Layer 2 of a small transformer language model trained on English Wikipedia (16 layers, counted from 0, width 128). Numbers have three digits each and are written without spaces.
A neuron adds its activation times its output weights to the MLP's output. To switch it off is to set its activation to zero at one token and run the rest of the model.
A neuron's activation on a vector x is GELU(weights . x + bias), where the dot is the dot product.

Input weights of the MLP neurons that the questions are about. A number n stands for (n - 500) times 0.001.
n26 (bias -0.260): 446593449617456466653525509598577350513610836673408588314541395372509685621837707557476630395563492406500429314327524781415214313395522639474244728400457558283559256751731583621425387555685633508731557346879604418664691871527596443388579533444604432440385488459451445428468411468235586618464557547495522697406695480546548454534649591252607624537459425318435328114273288559600639496341
n29 (bias -0.431): 755338469335623391631299514538760440545309339500636610505778664686533726577541547326674700196622450495547412666631470513509607309596667592414419505292482365525448678771491332379360400535522969596541304525455430377823579586429424518742628539450504390779204417698528487458519555379547515446601394686269672586477677619463572600480477713129361386645519665246694491418500471655867807271452
n38 (bias -0.338): 281401404424551545390592553539325571283397595871612744729754716555452470290491407546683500392356709629739299666315531679385509466642403624299290524455459433642689639510633635601420115626449525384329429212546524616565543588573587416528608364486589636273618774709567364606366513353657332873409557336490710449486571373492463270459683427583508571077764385514717635739335559080376277508330
n40 (bias -0.213): 627510590552492571258373494609367511521554605329458503558423399537436359488568497414561419424315438456495442503177366386520473530613435445549378489420495542530497566549444405455494505673356514529612324502586318398559688472652543470441615556416523608484463527585464640573563492502525456506606492553475462586341446480491643406547565520513588417515548470514656500344527345494441438507464
n48 (bias -0.385): 452725511478500596183227390686373411341592504441585662451388542418375472603615616475650500351260441492355168568152328354413552675655527447458460633453418418496453682581369374594434416744451536423584339462575334532655745434659449508489604591405573574436381507512512619472379465392600479401617486735484401586370573604599599376553393560509487642417444312430823610500519310539573420439456
n57 (bias -0.305): 380707290524351679554629283523448458267304555641504740553689633476445548641537618473531663496517632500418327664347536635623581436347652548665288632622350737542432330755459595610470167592700557643670420406761325597463576656551303471753803380377571693656387337513746283419548607450469482433569377472594356481275524306574323426406463612632380279403600583450481651557512705479606459526258
n62 (bias -0.280): 589571491582445524207395491635369450415400705419547538529495500515447416497586538426606465307251360491491325588144295323506566472571482516457532528442377484534405577604449445465487497707500548512603262503563342522582709546589559531461684606512529696482503548513459634541481477493503557507588454592500405577346529475555521481489491608485519520514615455484779535454590345554497476451441
n92 (bias -0.337): 365426250642572604510706412635593545371873664540677474577488734789518271234491657588446392362370705528500592540362604303320465598550857338204599316316632716612546680433641729509474264478363788625328660533434426320660422461458409509593274645576466596509605747598578526412262488384764583461371350736551554748361466415427638599637266612521468544424538259550513513548236495454867362619427
n95 (bias -0.371): 526712438468487406600399513496883513600487277300476402680504699566240303314390664431610472590361488314524262483374570085496641345480328959335748513480504253535570445716583695613406597733379402629284413469454583151517379513434556445379364632529331582429624612258491549417397504422405399883618618558338331745557540332719441491618627544525441302468451435543598549459525464526621483440577
n120 (bias -0.432): 788527395347547423696442398438476604685628752453636867410427604514110714580439642521815689596413547529651490588547345557785399547829439680416416471263748365452621483695523561389450729477445490365504612717551515423653777504670579645653321581612536578467537676471461509631316470390320234637221474582447570402476585458660845809549637676194307444522466581657840356260205238742580234566491
n170 (bias -0.271): 601459489515469594604311355518512662670664350603455428529662437299500699482469592205573710511701600360710520431412423504476408425540349766438749600496546388313492496824473695500388339658523611683333238341662609597728424746528510488419453609504500337427614554468267439516591475487387415635652500333638718662388641525506380606585692720324524291551659319247475447450354343528515585528425
n177 (bias -0.173): 512403545578593336550545484569403539573651524663605253653661706474476554535438735564598444345420489369456540465388671587452796457486496624539370436541568576421452637566511477831511552372473553530553538679546552523588741387210493349508566621442485723465455560565420270444455457240457145860507561632689504539596426504638542638392640455316476398548236458626745888442660643416577427576701
n179 (bias -0.227): 368547591518492594628503446665391553441559496591395500472697628463339635379665536443500658357465452473372328722405393475477397545469593715347476550486272569573465486648522433704521636431563555529603508385641519306600859597578656564563556557470571449407445593239438580469512483349497459585430734785450388710604646449561269516542594605509602226571300381409646677560430464078682548712342
n200 (bias -0.254): 456319533549645980280367206624496547319469612556463574382412436695653518267543480416615447524719593609508422407354678619750483512567720437445215343561454426488333611391429474290482467274441491529519330589450416330424509493381605628441449505373581417407475605912631496729482472390536481482595405612677377481285346373324623629648573540268526370656656783236219537341513275144387572511398
n497 (bias -0.261): 513360313533509664299500373528562509529563578632553809491555594504588500630359698276528390480513667330468391369385758627645471827654411904474674364480521679575535691600425705312457676566693487659535399469635421354479578510469421513256324486263626442584683352655557367553550674424552007670496433454372228670417650531614466549567872447404571477689728636509583533486651550139569348436578

Output weights of the MLP neurons that the questions are about. A number n stands for (n - 500) times 0.00093.
n26: 612503522403437492484331622310482593686913583599484472507608521446627507268593265334540589454377572749623433335718693308402739653435500555300443760393570549346447397321483514379380537642485256433523302461545372335380307354468644624573529356448706524578635576481438637417608339591316553530639407465471344535545566463660394375504355225538400489393377566658268383452464462514668553521213
n29: 419500547467496563619571312757705489544661460422551561635343373715413418551551388517349500259415731845618393349096508516392504691416643581538603661657319759343430709198575542585256786504487448535420265445812455603397222326461484492876359665572396530372329529674658256287588528536597488348591314500424742446451470455532564440386423471546417480803474564462337564428477602541500508527599
n38: 548307303548459504359603677576567469527699568559781420708483530650480403582570493607378532385553560429384551682438778375610548692575548580568467462500393557417542504456367671634500472714310674324410391371646670521731500564511301468480548686523237620412708671752335558524396397026523420553459460405299351443640538673804260605407709557405446573273624698517403449540457418136512647442061
n40: 408435394330530495680409446493489423471420473674447597431562522520578522518469545566565589554645606505562524507591648611491545422512447600495537349515364324432631502468477475550511507353575527461363526564518537655408479500398539597532373657517479474474442461466538425445393439699539528458408452433410529406667426452498428450520557433461520544589476495476406489574447545441496565553453
n48: 337355388456353429608570551384686405540483393592451595500601438768531606433539305477540557683628655562406570446653663842580454466383578475589535369524643579475497299462488541449891642289597536611433504451481630659399517389542509426481401446585455488479592417425448512532604463703497557506386650390404509255640355422384214513409553468694380465581483509484437423432500585460500449647436
n57: 670395443594353518512399464584713377524511213452667513435659641724615389635353608607394556723477235675241438427450554510380394561622484355507592329383517391304699424497423481447596392650421702609360504540475521493349429513665517493575421520500575283517738415472504671416522479562440335247402628487469734609580482517521343580309622507410339650376441644575528572558430691430430308543429
n62: 355343423400647477728538523375710414478528472648426487436568379557506508431467475394586531723707729485479617480641705674552492339450587545461471470579556414399638470426555545562631497237515626478378587515480606476466513476330573455534441601473451447459528439540560497460471450709562549457383619444397483386742425477398394452462656529497419480542524455491443453531418564373661546590561
n92: 681435478550442440571551547523519480395580579553496296700492420629729337388311527721353508437489521710624830647476570189692542357647650454370379314444485648747540610415408647533500291728591594511555474688352624484531596579412477629625511515792492575496620539140568511383651549371427694434442535315511811643508577631627689496574666566720545775462717473536512239485552457433585555784402
n95: 745661890457400478414703729304504378608590529497444289434397453592393503528507251666357425406433569459526327604731531666648630538555461620474342567575760665619605558461487474598500717354562455500614552714679443421500369487635493646566381387444711523517441514433622675353412455532429460410314468550608680463697623493482632560284539281600668589627492461460432270584568493432452486442403
n120: 566478350492326199455364673595573461379401607662607834331500597330584571536540292478605714508558218560198604719641338384387699396585314463543417504397472392610382739566560454649538492310298561449357761538438384699442515489574785302460695662615685565779468450586327448475538350454394457255519836399581256281177431426270504414551479699500317616529465435636698665472714534455500534445400
n170: 494400548456491484579560407399367511580435390543477494681376328623335467509530634700420648295423490484477454513480618399541617592448500435513611589391463341345419398421471590410240598579703450417483372523516446431566509383438279642475500322380474430527662379257535485484390531430300485487523541450522454452319493622522356254385732310605291528796437460685531534398428471534446535269399
n177: 565631421717423716552403405435354441450228608387191432517453348536523417510642482661338665507604515478472507486680510574371266483354414572352347445490432455741634579259478545411484552614444431395568309514524493558493306574419749436280633560452338410658557472613462606341525426355533297256551360253561567533642626479346355345576582576469509372534566585401441217476540571528450605523617
n179: 534408694503626528492584632512642487554500533508478474470494376559434512497476505516545457481428415596317548515655418554329518342320576506635494540415482475536410669267508429415754377568566506462467295592299531429667559694428415422440718580540478486588437351536137535303519283316436605466466573182467396381623635555558401564367687605613519506373516476547598428639594500461571525637452
n200: 604477346340531466478538420412513722344489585458694506481388386472560538386290558490401376563284528657564669356691497471507404503624611487377507525475375503375537618542267322456470654448597479426416400470806638418333566482571703474401316331567527357559433477652525409365375744370333429625561558469478297553312401383481583657362510398193581415542452516547458379458603430485569410488506
n497: 380472537507434667518500363206399576258399509439474620507441517530741803623524390658690599496410345493715500472541354510464503621562604476507557543419577514685382497613510474429565574418167172376626632383493443671532402355443790594323273510549558329503579181567390377528566531508463359493437201387542658429531500341528652385527475618472692610553504524642521542382398477432615435679562

Each question names a token from some text and the token that comes next. It shows the vector x that enters the MLP there. A number n stands for (n - 500) times 0.02.

Then comes g, the gradient of the next token's log-probability with respect to the MLP's output, scaled to length 1. A neuron's effect is roughly proportional to its activation times (output weights . g). A number n stands for (n - 500) times 0.0007.

" C", then " Cla"
x: 496475418465544539393429518456541524506512494483529484547538480481479526518483525499493465463501518526484479515442462442451541502531497509594548540469556474514520524525459497533807493552522473493494507452414464492512460516538512531465520497512488517515482501481507508466509486786458478488548476452543485535514507483552446470529475460551459507544525524484541511500500532544528529454525
g: 617555586542602528351396302591492588363474771558535533326104388534452582284556403471425558554711578746515555484545385717698497537489599442306555637471513668659540584559363647394312512636463483548437530710379515474747841439564331450731357770478371329444686506543655620423456453253372535427601536453762574560511522347157796453531356552592476551587551435521574472456658545452483604517533
Switching off which neuron hurts the next token most? n95

" A", then " Fitz"
x: 497471456476538539401455525482534553520506545513526517545529575474452555496483526502481500496484497583483460523439473500482515519488519491567534527458540463511517559498462483521854520546518466474513469472479514473489512533509529465505542477484513515459525513492475477459497486762444500509547497482500470549506543474556459527542502480543528532518488484536513517504518529506530522451499
g: 514732546567474583260353352493462539330643468383407600229162328508740529607585569482243527572661545568389597449592261659603456526680579410531558716466460636761639519460463590523367527416502673402447467592462523526586630429433359473653378667511459389377696212540504709398576660365338397411465518468741464525426563571262595431352181386616503365489646587526491303492516587455480593850585
Switching off which neuron hurts the next token most? n497

" Mur", then "phy"
x: 494470510477483547383413518492534570496510517467484534483534496453503485502476509497538481477509458468562500478476548486459537500515493482601495489455515490502477584439458409464778455545536508473479465525468496512457510474537516513497525503513523509491499454560524467478579465801490515461531436487550506538516532538489485529504496491509510565515532549461488459514508501472474469487532
g: 530513403568465810277434410531662799527422573503483427403562501533570458437424339423511429533412247509609475722661863625621436608464664430481607471610375651480605566565373381454680258378344305535371523532571610414623548292605198530406558549390353609550613685734534296460597309375691484621702405516619412475471609674519514634311458622325672357562590417329263424744499620376521555571546
Switching off which neuron hurts the next token most? n200

" Hur", then "ling"
x: 500471513498533510414433499512513579520534492468444502467488541482480449529480514461472479507460458479562508490489485517507604534518460515579503508528518477504532615503437498479764519483491507455511462505476519518432508558530482474500543464469550500475510480499497506495546444803525462456486444415455519505533541508527486521568492461498442532535546507497476421473514482515509486512494
g: 602566446287552489558416469476534647659701428373293404703547473436612330634616508463490661499421533558537543450274538342404432444206476238514457596463514215550631574479540827466407251551593574547253369495426333508738172504503428447645569530408684457236395610488600448590269515363364374513496640537441662315386646428666439437376406335699675532691497472703541568493501352661371518724397
Which neuron, switched off, raises the next token's probability most? n497

" Under", then "-"
x: 518509493505513484420462500458493518507547508523446512450505454528491484558491550521531482496469465481524526512471495512422508567509479541469505544515468462475512534493490479502853469573569472545585496462504506506472484559513491478435536498493533512549507460530431551416527468725485494515473428486486521518546522476531515537526507491478501463550533545548499458496491524448507551527515
g: 688344738433604433643582310354516760735476521494569448600763574484514589206653720513436604359481519353468720517728646458338564682441420452458610435286420509535692305396297689547547331543616509392520618502275456437648464438414615295563553644374520754570509565674507702588533717515376411487459253624510405531588554329377545393729485300389419368526470359562484451320487380475712581527709
Switching off which neuron hurts the next token most? n26

"Qu", then "art"
x: 549469516495535484428483537490535553488491469498510508503525562553479528508542480449477486492511464418498473559500521499481516500513527484567553464481548462492460562467454478474753477530472545529489508532459464521510381507521501527528529462504572520479454493477511443438553494800509496430551442508427497538530514524554474576538475521489513585561512533496537463500532506514510490477546
g: 379555539558496435574343576644551340655441311435397425655674384694501467689670442535714500618369490397534425299575672590531713406407684361379521471567204563715486508477638467381501341448446493568544645379700134532564442419637457414657467397453627510526448291241494316462391309393709523483454435409823377675542462760435487551588286429713528453555581541405593200522473691745478554394476
Switching off which neuron hurts the next token most? n29

"nan", then " 0"
x: 541498472476495491421488518510511504521497512442499495486471456473482445522499496504508489538447506482505500471519518479513516543506450478562511455505471448534490529486445390492807529486547496533566496540482499487506573495504440507465511517451430490529530502488474504512546496815520477446480464541490490537530521523496538526449467466538439512504511554490524488555507491498508489489533
g: 680496534330126546535458394451370759475561572502481343600545533661358670500404447312467644453600199690460398348420315585477574346425483526478745290519670672677619627545348386644442307618478234391331379361444465590526204443488400370424514490544590644381346397491633300409344518267355560396795408369596501499685524346411673372464558594617608381427523581470392709504442427521593601642517
Switching off which neuron hurts the next token most? n497

" |", then " x"
x: 527539481481473491429477515510501512518488486493483508499474514491498513507507526495487501490474479532456486503479471490446512490510502470526485522514492473495495542499464457515981485540494469488508483481502505497512513370518424479486513512503501509509473495482502496470534509623506496479525497516511501484517476521500503500497474496524475535486490478497528525495534502516507527522492
g: 499440307508486423515421410593421414607506406553466283545547555352405677291507674408661581809688425546407400565441346606541715524418690535461659541503331516563490650312502361659325526557348471487437418352646389623363593357555389321544555520573669715537626379500538512464262142368394432466471522559126632506557499435404483552519511317822613590457517556637806520801455448324438363267410
Switching off which neuron hurts the next token most? n40

"ell", then "y"
x: 510507497500503502409489501475484535490510510490483556477524492501510539485550493506461505538496462537536490493492464525453532509509442455497517488473489494564515503537464432534812476523521510503535499500533485492514554524531515486532509526429502476517500489496517431485510467829509508451495530485563461536510506522507525528486479494567545558474524513556519472563542535481473510463473
g: 555268514486350438564444314656574538315686519407492751514677469472248385324716435523452615724198797474515237609184615441450612607578407314458546463477375575463565408334423480687356431566443470351519428521584818510647478415524533619597515648586532419544545541386361304624395349396705544427429602455525532690537543544538295568523690286701500565378727630426663416289367550430514672548390
Which neuron, switched off, raises the next token's probability most? n38

" B", then " Cou"
x: 524494463469534540395449529460503573564484529485543512555508523476457582450468513483496475483477520549489462521471467475480533520533497524588545501460526433529519534519439489498798544528519458482513508488446499490487502512507514482489526490487486549469504528442489503440518510791425528488523487492538468535535502484566451502562460474537491550512499507556507506503494514531534498463514
g: 710676549520392344295479494579606433128463661631332396349100396569652645467496449540266669728549597778341532335740364584686462711457569502415498555486491526606551468411465456376623454347459372564493612549600448675581750585590475581554343679517368484357705469610492588462513532546355615451502476520723445410432629581248594554521253552575549402625655315586407373612355610549356642664594
Switching off which neuron hurts the next token most? n95

"\n ", then " Lim"
x: 535418514506502507444495560502519504589511501514518520491476496505508507471525545493479511537475449502473443531505479498490506498458548446516522535497506490464452533446432473476925498566495469482539500516482501492495475445542441501547480530531516532441474554509499468492507524655473485470494457496464528515495483503533554489474538507486483512542502509520564526514505488477503517504527
g: 568640541366558567344465407467600457047392766374461527383552630614646609544601503414378658372456627761370526506656386435669433477423515431431641551365515427573504613624336748403559332616565623359653512472324739409508607395620204542645638731689644598429537397601560692434452559372544482467486722433414437382734603422229749545533514415564363500703498489447688380663633505406356615638469
Which neuron, switched off, raises the next token's probability most? n92

"F", then " Arena"
x: 512476480497541492424416525484530535496491522465485481512555500494478516527560509459484447498524441506501513573479484495473540476518485525556530543478530494481468510512409481520826439536516486491505537521506464506481476535505525450518518512489523492474493440476534507425514502785527503473517520449532493521498562522532485522458483463489509578554516482463524485480528526502509547430535
g: 579531750545323454345503395464523324469476484923388602645327475615623597374564710502333517501441670408439477378549533362574453698434439381575306530645634457688598653633592639424552410483666435514490426422258478571406689567544385437662528458502554676556445267783211428480591472511583695414303556491510478387329458571233786549748707553546335609753602592394688565561511551386379519643541
Switching off which neuron hurts the next token most? n26

" F", then " Tu"
x: 538470462443555528434403512464521580522517496510510489528564528446462537458521505477499458479510499531508478543469437465460496506515508494588516559481515478497492539515416455485806469566508463451488486505447476525512480526554534455512528490514526496465497525480500537475480509774473489463531496454570515507519547496556449504527461490512470525542510529488516469488512516538519550424500
g: 539715557517486593405399423504355450359470564546470558498074403728603451267548574467389557557569615594328705508333373605643621384553358487495759582377564446705620511675482413492026467405543704489516586549464533453566838508543384476468523703518577419565718528425440436461510509256434567422537671615653484593472522500410845371464332523585558776516661432667689510672417473450455543716506
Switching off which neuron hurts the next token most? n170

" Ti", then "pper"
x: 543495508472565507432418515519529499515492531499448491541474507516480488544432511508539439528547445481557512517428477446426609524486514454503486552525509502488499510507409452501759472503538481458471485500466538512480483459517533497488508482461589555496500478521466550480518412809545470464483467487534460489512489487524520520479517412500499490521534512512523524522505505488483501494561
g: 423624536601678778520541617604460565657391753507298358396495400456533551364510504510211673466674195367550462568700769439506819643402735575429574517383502392403679794312575801535564330585589402464445383534488660459561701227653347528682363459367555548608395582397331622370585515613493706515468497438616530506436470357610609415474466334538619554523496681481576390656466492523658429572706
Switching off which neuron hurts the next token most? n40

" Ib", then "en"
x: 508453492436554498511419536492542555517497518461496477491547502476444527539524510526452478483497450516572523525445447446470519489504495487549482536490498538456506526486543435537745452500503473403486507485482528505478464514575551506455536507489536518497490493467465508484556370813455544489534478502477481555546516515525534541510524477507508596528524503518502472445470475504505492486559
g: 610514563602553430437630707718636348367498335593385429424586563517467451662423427512633421545453566373514376628350554294476545481522437553553357427693705373645449522534437418494364657544837450701392488480493554569496666776349313487639449362726555509460680520341713610478585765628808438615527403606184581636473612460551574264692600507722426477805530762462510479662288534601426507640458
Switching off which neuron hurts the next token most? n120

")", then " Sp"
x: 499468503492494529445471513509478509499524494501534481522453483458496508526518509517503479533452467530489495517447480485492564468532508500566502494531504528496463543482462470508927497529513487532498518515514475491468490469500475485485503529500448547494471511497507491491514515737518538504537537531466500526538503507464507455476460497512487522500483478522547550521480533502484472484493
g: 608700514584449373509512342555491390243540565568324484649620403585633621362369646573450652697678485473433555315360468463545486366530505539456620333616505635733583398501403681616534254812497668494466682463387719510494761402477276400607464677722692730434763403551398615332593596462545741345406695604470278315508552555455476415623438484515451484451658443589628427463670486464452819704624
Which neuron, switched off, raises the next token's probability most? n92

" |", then " 61"
x: 526537479482474494434477518507503508523488491494488507499474513497499520506509525493495503493480483533457487504484466487445509486511505470528488521516493474492503544502459459513984491540498467486510485477500507496507512372519426483487511512499499506507476491481504497468534508622508494481525495518511498489519478518502505501499471497527479531490488479503532522489532499517515528519488
g: 448451669437409493573488345389640582404621669425413458599281374656350098559383316662415557458443450574520635558590484245744458544512521251485633463479529692399598280543620705303641532431769658411647450702386707316477185664386659503564594444461248521475451575572460409610424703575522662557212588506564586539397477381550598549623378608634450595688383510476406256637543544553390610513499
Switching off which neuron hurts the next token most? n48

" N", then " Go"
x: 519526455446539560415491569458476563529509553471522499539502524465466538505458544482472464451502488522488501531473454485476533494482508465546582540503514473503525532511450499492820562517510484459524491494445502482447502506566485502475571512513510564502489523470493482474487462773460499474519500412532484538515492557569489506521468482526434517494469483509537523462522506485511512460544
g: 545425577493576506330561359627565328525620598617600365469299390376552712376553532554575587632548329341113400425737609371572481581308592472551719379546444790382337485445586426639808551724707537414463505421680499557451651411514354356504645383501290552429742354456389596450421647844422436365644607375595386217582417503432573542497559480294541566422520404511339364611506405591530428779543
Switching off which neuron hurts the next token most? n62